Layer 4 of a small transformer language model trained on English Wikipedia (15 layers, counted from 0, width 96).
A neuron's activation on a vector x is GELU(weights . x), where the dot is the dot product.

Input weights of the MLP neurons that the questions are about. A number n stands for (n - 500) times 0.0019.
n3: 607 677 410 521 461 663 359 485 560 461 423 382 507 542 555 498 348 756 617 567 461 605 335 495 570 536 554 518 486 646 409 378 521 399 518 529 405 644 668 419 545 420 493 475 382 540 252 409 563 609 611 604 519 447 439 493 498 543 531 419 506 450 651 600 493 596 561 642 419 651 571 487 584 500 435 402 577 521 414 474 395 546 513 413 479 288 494 519 409 452 398 412 598 587 364 439
n8: 737 653 563 219 344 614 464 379 526 602 578 577 377 378 278 797 428 518 663 439 741 351 665 338 389 333 693 659 768 647 369 587 511 114 543 258 511 392 742 262 434 429 250 368 621 610 462 649 527 643 582 748 277 806 32 544 440 449 691 604 455 393 293 659 304 475 535 355 326 679 480 380 602 348 780 679 188 545 504 590 425 366 466 704 294 614 649 832 498 498 421 689 451 547 418 370
n15: 386 453 455 554 504 532 588 420 495 668 529 683 390 462 789 606 402 306 485 644 589 624 796 431 652 695 587 374 289 650 479 544 524 317 561 390 317 291 549 442 518 310 471 798 627 453 542 698 575 507 466 451 423 608 465 739 728 307 449 321 681 418 438 388 558 410 506 396 534 248 303 410 467 763 593 421 620 546 435 622 443 346 190 383 556 656 342 587 522 374 508 176 391 634 547 394
n20: 431 484 343 456 432 462 623 615 445 558 587 364 372 720 512 437 389 403 472 627 525 452 588 663 520 596 741 517 547 532 512 534 305 390 400 700 416 445 582 576 560 570 586 593 528 242 454 547 576 387 486 517 635 406 508 580 492 636 566 296 404 639 558 513 508 338 444 496 531 551 556 548 423 410 387 398 411 493 499 699 488 469 523 451 672 616 545 416 416 467 444 439 329 473 533 423
n34: 397 599 429 418 610 403 578 359 597 414 518 390 420 502 481 463 588 424 572 650 462 594 632 547 422 504 512 427 535 539 476 794 272 256 553 540 507 547 511 646 530 481 351 397 375 622 426 324 482 562 566 456 696 446 616 618 516 553 611 849 370 696 390 526 405 465 390 352 463 718 503 495 470 496 588 448 376 516 334 555 503 461 615 341 585 365 604 552 391 714 345 498 386 566 496 310
n35: 361 335 702 577 580 545 409 528 621 379 618 501 343 553 632 467 566 416 649 372 595 771 568 428 648 280 504 497 680 499 573 563 667 429 635 735 449 335 425 583 386 535 399 645 572 527 576 306 740 468 678 345 569 549 421 582 477 570 489 643 461 459 539 610 420 657 345 114 444 456 192 394 649 531 307 543 477 396 382 720 442 473 635 332 409 467 656 360 614 469 507 290 193 650 469 295
n43: 458 390 778 419 761 559 440 469 581 612 573 288 433 366 455 584 640 472 768 420 540 624 568 638 317 47 568 586 571 663 603 688 807 474 472 486 746 267 502 569 464 598 439 636 560 545 453 434 557 612 479 474 405 593 435 418 381 306 399 641 398 440 381 515 436 558 344 336 359 431 236 290 552 371 384 399 422 444 531 906 264 372 868 337 504 648 771 299 442 513 586 616 394 509 667 277
n52: 346 531 640 475 587 430 435 432 422 380 635 601 365 429 359 629 539 325 532 463 642 522 494 598 444 465 484 582 545 408 485 503 256 411 551 337 556 562 539 681 592 484 647 637 502 336 452 531 418 366 398 446 615 505 437 546 456 698 292 353 441 635 578 479 551 570 422 401 477 721 596 768 424 364 677 517 469 462 416 527 334 470 598 588 488 552 578 470 435 666 521 574 372 482 524 438
n53: 297 382 578 364 483 760 525 565 403 544 240 504 516 574 493 479 449 667 241 625 471 642 391 627 578 371 575 471 244 544 598 700 399 414 496 472 290 588 756 440 343 430 548 447 552 594 402 685 554 418 432 780 585 348 722 430 499 611 513 494 394 364 585 567 517 579 591 324 560 574 573 577 460 580 540 514 475 425 573 648 471 418 552 293 567 419 658 290 356 450 463 477 545 591 451 455
n54: 403 441 458 541 524 328 451 341 362 469 675 445 560 589 498 402 440 397 601 668 280 583 427 706 270 328 447 255 527 395 437 491 628 540 697 381 600 309 377 501 543 567 628 466 592 428 635 506 580 622 497 423 388 426 466 459 239 400 485 665 431 559 529 645 622 315 416 483 588 577 346 509 545 501 562 405 389 545 451 557 398 754 661 568 636 485 482 458 645 752 746 503 404 581 578 383
n60: 462 567 530 682 590 477 514 383 246 439 585 530 403 508 265 457 572 446 394 389 617 244 593 511 509 496 523 476 538 409 613 483 444 454 298 430 535 477 495 502 447 416 549 563 528 634 592 532 668 546 414 448 389 524 401 436 478 681 673 407 409 679 455 494 724 504 381 469 499 656 420 462 669 379 575 477 373 412 556 549 425 546 665 653 525 518 470 484 564 436 646 335 487 477 652 602
n78: 650 515 468 568 551 560 540 475 419 241 559 462 331 630 538 485 418 309 612 460 352 452 554 718 565 443 522 352 396 508 398 615 514 551 734 509 528 620 591 429 650 513 592 517 731 711 475 588 600 449 518 555 671 453 406 523 396 458 338 376 517 419 505 612 354 503 354 525 693 464 616 557 501 462 509 297 370 295 491 724 435 525 731 413 432 605 519 441 394 350 547 388 478 483 515 427
n81: 625 658 662 285 433 606 261 488 499 602 733 606 246 348 379 767 464 384 618 533 395 394 517 466 258 582 631 547 786 548 349 455 570 329 458 450 336 527 708 478 539 575 366 477 593 424 586 628 575 426 707 726 327 688 301 601 379 544 604 391 397 416 599 694 391 501 478 375 326 549 389 558 498 426 720 518 328 587 708 823 263 541 343 480 439 488 473 543 576 410 514 405 349 583 391 330
n83: 449 483 309 613 461 347 440 641 639 389 772 364 336 577 592 473 513 429 487 526 560 724 649 740 415 430 543 611 496 538 696 772 492 530 454 684 591 507 459 690 455 548 283 592 698 242 635 536 512 160 471 305 748 474 430 667 338 597 468 678 383 603 261 525 415 546 302 529 448 427 328 338 346 413 577 480 322 461 401 671 412 491 548 365 499 629 467 240 513 608 616 613 363 482 501 455
n95: 454 523 644 668 510 540 580 713 467 545 813 519 501 449 366 692 372 361 530 460 537 548 474 527 482 640 615 392 568 488 393 620 463 352 575 315 538 483 587 670 464 465 385 585 671 669 616 579 462 489 606 477 356 496 115 680 534 522 586 353 340 450 431 588 375 529 452 545 325 566 432 482 396 433 489 558 284 655 513 761 441 592 420 521 332 550 350 538 397 415 363 471 402 700 695 353
n102: 487 503 579 466 724 672 385 331 611 511 397 700 669 437 573 365 467 533 495 511 422 556 525 353 499 502 436 482 452 249 479 587 618 564 421 301 414 511 457 537 424 407 356 388 393 373 407 395 449 384 470 652 704 503 669 572 585 528 588 445 393 383 573 417 537 416 442 502 627 508 674 474 703 582 441 453 486 458 584 362 569 617 489 599 534 545 581 556 376 307 536 529 429 551 528 653
n141: 602 393 489 651 501 304 834 537 252 536 450 600 652 488 392 386 576 613 418 697 640 352 716 457 585 477 570 545 560 344 740 632 534 510 398 282 393 359 501 531 549 313 600 540 553 590 707 546 386 520 352 621 636 291 268 488 504 473 541 287 558 496 500 414 575 345 385 403 738 293 435 524 469 497 491 575 462 398 552 382 398 345 515 637 517 675 559 663 466 610 666 594 382 562 464 348
n162: 500 278 560 508 438 392 439 457 648 728 335 193 788 455 596 539 378 303 455 577 630 557 373 501 471 553 799 345 275 628 485 427 337 322 522 462 418 589 710 805 440 255 583 519 326 505 674 487 597 359 511 611 601 550 519 556 541 528 682 429 526 449 567 209 583 467 725 526 514 406 336 314 491 606 664 567 379 486 530 427 430 560 455 797 429 424 529 577 569 606 604 322 360 577 374 502
n207: 320 406 497 494 337 394 446 448 457 540 463 622 467 602 439 583 466 562 484 328 712 512 364 506 406 489 636 552 537 474 570 586 677 634 326 445 315 499 462 416 391 469 397 513 595 389 234 533 473 432 688 303 431 449 676 576 518 514 517 401 570 430 311 524 498 543 478 747 649 444 642 631 549 453 337 845 418 550 594 393 507 310 620 555 467 540 663 365 406 631 563 403 447 620 473 570
n209: 417 709 510 690 637 530 557 430 498 537 423 486 563 529 609 447 444 522 379 523 586 369 718 376 588 498 716 367 270 709 721 435 576 616 448 533 421 528 595 530 483 368 368 475 518 469 542 623 500 437 488 746 647 469 668 487 461 546 412 334 488 572 660 329 600 310 356 501 508 606 718 333 526 483 498 480 661 263 481 525 596 378 563 468 424 581 246 544 395 409 692 425 340 406 348 383
n217: 306 394 648 357 635 689 603 376 516 745 743 244 313 597 574 557 373 255 520 503 714 669 323 688 539 274 532 733 509 450 325 446 422 398 635 536 502 556 602 659 171 333 441 438 426 552 488 761 662 371 757 509 664 422 547 627 608 481 577 621 366 590 451 417 332 412 437 364 627 515 657 396 363 509 427 535 548 506 510 542 506 316 615 517 536 446 335 474 338 539 374 501 296 545 716 469
n218: 404 427 695 507 538 440 416 581 428 313 463 427 459 446 560 481 613 637 401 597 614 580 507 366 613 440 475 519 485 510 557 684 516 639 411 585 560 349 522 463 388 236 520 463 581 622 527 447 412 341 356 608 537 574 306 627 498 561 499 430 556 615 297 324 546 437 242 502 690 331 583 461 526 649 452 561 764 469 706 363 693 507 534 527 406 585 355 470 458 497 568 503 301 519 597 470
n230: 372 374 683 371 413 453 341 512 605 816 395 168 705 529 567 646 321 408 622 653 401 619 501 569 574 460 348 539 539 509 495 93 486 223 559 483 556 623 652 557 586 587 562 513 607 556 569 551 562 430 780 595 336 368 388 560 602 353 412 484 494 422 391 567 342 523 652 423 538 404 588 232 586 566 488 601 584 565 479 303 804 378 575 506 471 537 590 729 540 414 569 525 372 714 299 323
n242: 523 511 412 741 418 512 592 439 355 566 303 588 660 398 507 397 555 564 445 610 601 408 622 439 632 672 740 468 431 392 481 638 573 489 378 624 510 374 695 450 532 451 505 515 506 420 569 457 378 439 520 611 558 617 365 527 503 576 606 476 452 469 566 517 544 256 499 416 505 488 553 354 510 485 560 475 663 499 604 491 614 467 439 571 399 457 461 323 497 491 498 580 434 404 476 445
n252: 473 520 541 435 448 439 482 417 437 297 384 547 472 424 507 572 472 605 593 623 456 530 505 503 468 510 628 389 512 467 381 588 421 279 347 327 384 545 750 507 465 461 606 437 273 410 673 509 330 615 514 615 461 387 756 437 572 506 640 558 691 369 651 650 556 437 518 445 510 572 518 654 459 425 504 535 438 390 638 411 498 437 385 836 443 563 646 583 563 515 320 632 390 598 434 384

Each question shows a token from some text and the vector x that enters the MLP there. A number n stands for (n - 500) times 0.0086.

"o": 263 458 407 297 445 505 516 317 569 349 562 449 586 582 340 178 663 521 588 562 480 314 506 449 532 475 537 478 518 570 536 586 588 643 464 414 557 426 354 719 448 532 460 517 440 472 541 615 627 674 501 552 431 443 421 563 714 661 341 388 600 428 665 556 444 516 576 450 441 272 634 594 331 472 706 605 440 536 367 349 547 625 573 326 497 328 616 639 567 539 411 524 634 384 441 720
The three highest activations, in order: n141, n52, n102

" m": 390 505 654 383 467 636 529 499 537 403 729 419 431 468 374 178 516 468 624 611 504 297 590 477 545 616 585 569 428 594 477 669 529 660 478 421 558 498 399 751 371 723 413 628 455 453 466 492 647 455 507 588 443 533 400 467 466 651 290 454 742 349 447 436 557 439 616 453 335 320 505 538 450 417 638 595 334 567 451 478 504 585 555 428 396 256 538 591 609 460 375 515 499 457 506 739
Which of these neurons fires most? n81

"at": 390 561 452 381 540 550 488 426 489 453 644 401 508 521 345 320 641 396 584 485 389 254 414 487 471 585 612 508 453 544 552 697 589 535 505 559 641 289 265 639 530 669 514 498 402 512 523 508 635 584 560 644 363 455 379 542 540 673 326 495 721 363 509 528 462 629 585 526 418 285 585 539 381 604 585 449 546 542 476 135 588 671 525 499 552 343 485 633 509 434 314 478 436 306 525 761
The most active neuron and its activation: n218, at about 0.19

"9": 336 470 498 409 401 515 468 341 547 448 549 373 569 514 446 350 648 466 569 518 328 221 529 442 466 555 643 440 440 674 558 613 591 564 550 556 568 473 346 703 403 709 437 587 564 561 567 532 604 603 435 596 352 469 335 577 603 618 323 507 672 396 480 525 507 549 656 339 478 350 529 614 287 521 726 488 496 535 367 432 497 606 490 520 494 358 431 629 556 478 280 604 671 308 477 706
The most active neuron and its activation: n8, at about 0.34

".": 295 444 482 408 375 500 429 317 600 461 622 322 490 604 369 160 649 519 637 585 406 313 585 413 362 534 580 578 448 682 524 614 603 562 490 548 469 456 502 698 393 771 459 460 564 499 525 612 716 574 555 570 448 431 365 518 544 608 323 429 781 388 453 472 580 490 646 443 527 321 588 530 278 552 500 598 416 518 530 435 536 541 507 447 538 334 491 501 568 545 354 599 572 343 504 677
Which two neurons fire most, strongest first? n207, n83

" B": 309 500 529 320 459 501 509 340 615 383 641 465 521 637 371 73 575 480 512 603 352 352 432 447 381 626 609 405 472 568 595 613 579 596 469 527 563 381 270 756 534 670 366 527 539 507 430 608 694 522 626 549 379 478 357 572 639 582 287 429 622 359 409 516 485 529 712 399 472 388 525 591 383 476 542 559 578 531 407 433 507 511 521 569 439 380 585 554 556 461 366 632 729 410 507 730
Which two neurons fire most, strongest first? n207, n54

"s": 311 587 527 381 528 660 533 340 541 473 562 322 511 520 332 249 631 562 577 469 359 249 418 460 566 523 661 596 466 578 435 716 526 627 490 460 526 545 361 646 446 667 557 514 521 494 497 539 627 588 592 603 537 438 393 535 605 610 326 398 655 403 528 557 559 449 631 403 401 296 565 585 336 658 584 459 491 540 449 319 484 606 529 510 417 254 521 540 566 482 279 576 628 407 380 747
Which two neurons fire most, strongest first? n3, n53

"t": 270 586 507 299 439 641 553 306 552 427 535 394 499 503 440 232 558 431 505 491 347 373 559 389 455 518 633 492 421 651 536 708 487 628 537 516 611 488 370 724 521 775 483 503 584 488 500 517 629 657 632 560 445 438 447 511 556 536 279 436 581 450 545 434 604 563 540 473 373 307 571 640 298 523 642 582 502 606 328 350 543 644 568 525 503 365 509 540 574 397 294 478 438 350 499 735
The most active neuron and its activation: n34, at about 0.61

"ill": 388 498 495 289 480 528 574 393 588 447 596 290 604 532 364 388 676 539 576 539 358 291 463 353 560 553 524 458 404 573 525 630 574 695 376 448 430 265 485 638 432 678 533 484 491 447 607 567 540 613 482 579 477 519 426 400 633 701 326 472 686 475 487 490 525 530 767 448 378 308 599 663 361 521 483 571 551 564 425 259 604 747 510 538 529 312 582 478 514 422 219 614 604 436 468 708
Which of these neurons fires most? n252

"in": 351 605 361 423 494 503 434 256 574 415 664 324 624 568 370 244 674 415 577 444 318 286 543 448 478 540 666 593 441 660 552 643 717 590 430 421 636 392 354 724 513 714 417 488 368 498 555 558 557 560 474 628 392 486 396 429 656 604 356 463 633 520 567 466 493 555 646 455 502 329 573 599 417 495 680 521 527 554 383 306 516 531 451 393 508 361 512 645 541 396 337 566 599 399 514 680
Which of these neurons fires most? n102

"r": 355 429 555 320 439 550 498 290 562 443 565 462 476 509 388 214 623 450 645 480 351 299 490 517 510 669 566 492 505 622 430 626 598 575 470 480 677 437 322 713 407 581 428 511 459 507 466 644 590 584 536 550 578 466 471 506 753 603 311 453 744 535 535 556 479 495 649 441 430 275 472 653 266 523 541 653 575 583 360 385 493 553 486 500 551 310 510 616 453 301 326 540 547 393 574 728
Which of these neurons fires most? n217

"g": 410 495 494 445 419 630 515 412 533 422 580 417 467 542 352 212 742 410 559 588 274 264 539 467 574 564 506 484 415 579 534 668 602 634 454 416 536 330 453 731 597 792 480 551 451 463 511 585 526 582 583 584 369 477 400 558 568 639 399 455 612 440 496 426 515 513 610 375 298 324 554 578 501 490 595 459 624 589 367 297 565 671 566 510 493 217 576 584 485 391 403 584 547 325 502 770
The most active neuron and its activation: n242, at about 0.81

"he": 316 586 507 464 438 511 537 267 616 412 562 403 474 458 314 277 658 408 522 552 478 285 539 594 468 500 560 444 497 609 572 638 607 573 468 461 619 346 499 783 456 635 460 481 454 486 508 555 663 565 509 671 419 478 475 561 732 625 334 329 666 493 580 458 471 564 728 508 438 292 610 431 482 413 530 542 518 506 370 267 538 567 457 382 465 184 647 574 482 472 379 554 722 373 527 718
The three highest activations, in order: n162, n102, n60

")": 413 554 515 428 386 556 505 439 536 433 626 339 552 535 325 179 597 526 568 518 363 307 421 378 427 603 678 503 550 619 583 651 491 524 474 515 545 405 471 672 396 778 583 492 583 463 512 530 647 594 444 531 519 437 354 552 608 603 380 441 701 304 514 602 372 406 590 377 474 307 492 583 328 514 597 644 608 532 324 381 521 617 505 472 636 267 519 573 524 522 302 555 674 397 498 746
Which of these neurons fires most? n20

"S": 304 572 578 405 521 528 438 375 519 396 606 423 564 544 324 181 556 537 586 542 397 185 478 327 565 549 527 590 523 653 557 690 554 639 469 530 525 557 298 622 518 622 454 620 552 592 468 576 574 562 583 516 401 422 407 435 564 666 309 442 740 287 507 608 473 519 725 435 537 390 586 473 242 550 529 474 604 493 331 368 548 548 493 521 490 299 563 634 540 438 356 602 575 407 467 637
The most active neuron and its activation: n3, at about 0.26

"ver": 391 536 543 459 447 512 474 358 592 294 619 353 449 638 432 292 525 371 553 508 303 389 605 382 490 563 607 324 528 576 495 770 570 666 533 507 577 522 511 656 468 663 394 511 437 527 480 652 567 630 573 546 402 474 406 521 677 568 296 578 740 518 516 517 529 486 634 452 418 310 604 479 392 438 562 534 492 530 395 348 476 619 506 440 498 253 624 495 587 470 291 621 435 309 467 741
Which two neurons fire most, strongest first? n34, n78

"ed": 224 571 572 372 465 570 493 297 588 397 523 368 594 671 306 283 633 394 503 513 408 288 370 483 518 464 573 444 487 614 468 695 533 633 571 504 569 352 516 722 395 733 383 564 458 472 510 532 610 535 586 666 452 422 367 456 633 552 333 487 671 463 488 404 445 422 687 396 517 371 645 568 415 569 643 566 513 559 413 290 467 559 484 546 534 353 489 557 659 453 289 545 742 480 542 709
Which of these neurons fires most? n217

"le": 307 711 588 343 388 567 489 408 598 389 577 397 527 590 430 237 701 469 530 566 387 244 585 538 535 487 645 425 523 585 451 601 536 645 477 587 549 388 431 682 390 656 425 427 490 496 452 605 651 592 605 514 452 475 442 527 598 595 312 385 729 502 545 439 470 525 773 494 400 296 590 474 224 454 612 604 614 545 372 405 530 540 521 431 452 197 497 533 527 540 314 590 582 446 468 679
The three highest activations, in order: n3, n34, n217

" |": 417 464 406 509 446 555 355 367 585 434 594 345 563 645 274 125 615 636 517 516 360 304 489 440 493 556 489 475 461 677 646 648 467 630 421 604 658 368 388 718 491 704 430 568 541 454 508 580 616 602 456 561 477 483 420 507 633 598 374 402 679 382 458 447 491 525 638 420 455 368 474 478 312 564 664 528 475 479 400 341 503 725 394 456 481 430 567 590 560 484 361 612 476 383 574 763
Which of these neurons fires most? n83

"\n": 346 488 545 355 451 458 417 437 591 431 573 399 500 563 309 157 601 510 532 542 350 270 614 431 387 606 630 491 473 588 587 640 526 651 355 521 362 412 440 686 447 772 490 552 561 340 470 506 649 543 526 718 553 387 389 531 688 589 325 426 703 355 522 615 487 583 624 468 461 346 573 467 338 576 656 547 544 543 368 460 440 656 482 478 543 374 480 554 594 477 396 523 651 320 568 716
The most active neuron and its activation: n20, at about 1

" the": 364 433 519 393 461 613 492 371 560 519 625 374 602 561 397 219 503 407 498 481 364 338 550 504 396 563 512 530 564 599 590 671 565 617 398 458 556 390 646 707 421 642 350 579 538 466 472 522 658 528 577 513 437 458 398 548 632 614 279 475 676 356 546 583 516 523 739 348 421 238 681 519 288 483 586 552 548 477 375 488 560 511 561 426 480 273 577 547 605 486 323 526 611 327 624 692
Which two neurons fire most, strongest first? n217, n53

" e": 315 566 610 456 332 537 514 346 554 410 593 420 560 451 369 133 656 592 628 639 437 327 471 470 496 548 551 509 527 609 550 628 645 709 462 524 457 388 401 698 364 681 419 555 558 364 461 522 650 596 551 570 434 423 559 519 710 650 382 392 694 314 420 508 425 461 697 412 455 403 518 581 362 515 564 599 440 423 390 434 504 538 547 337 565 377 558 605 690 480 278 418 522 407 476 722
Which of these neurons fires most? n207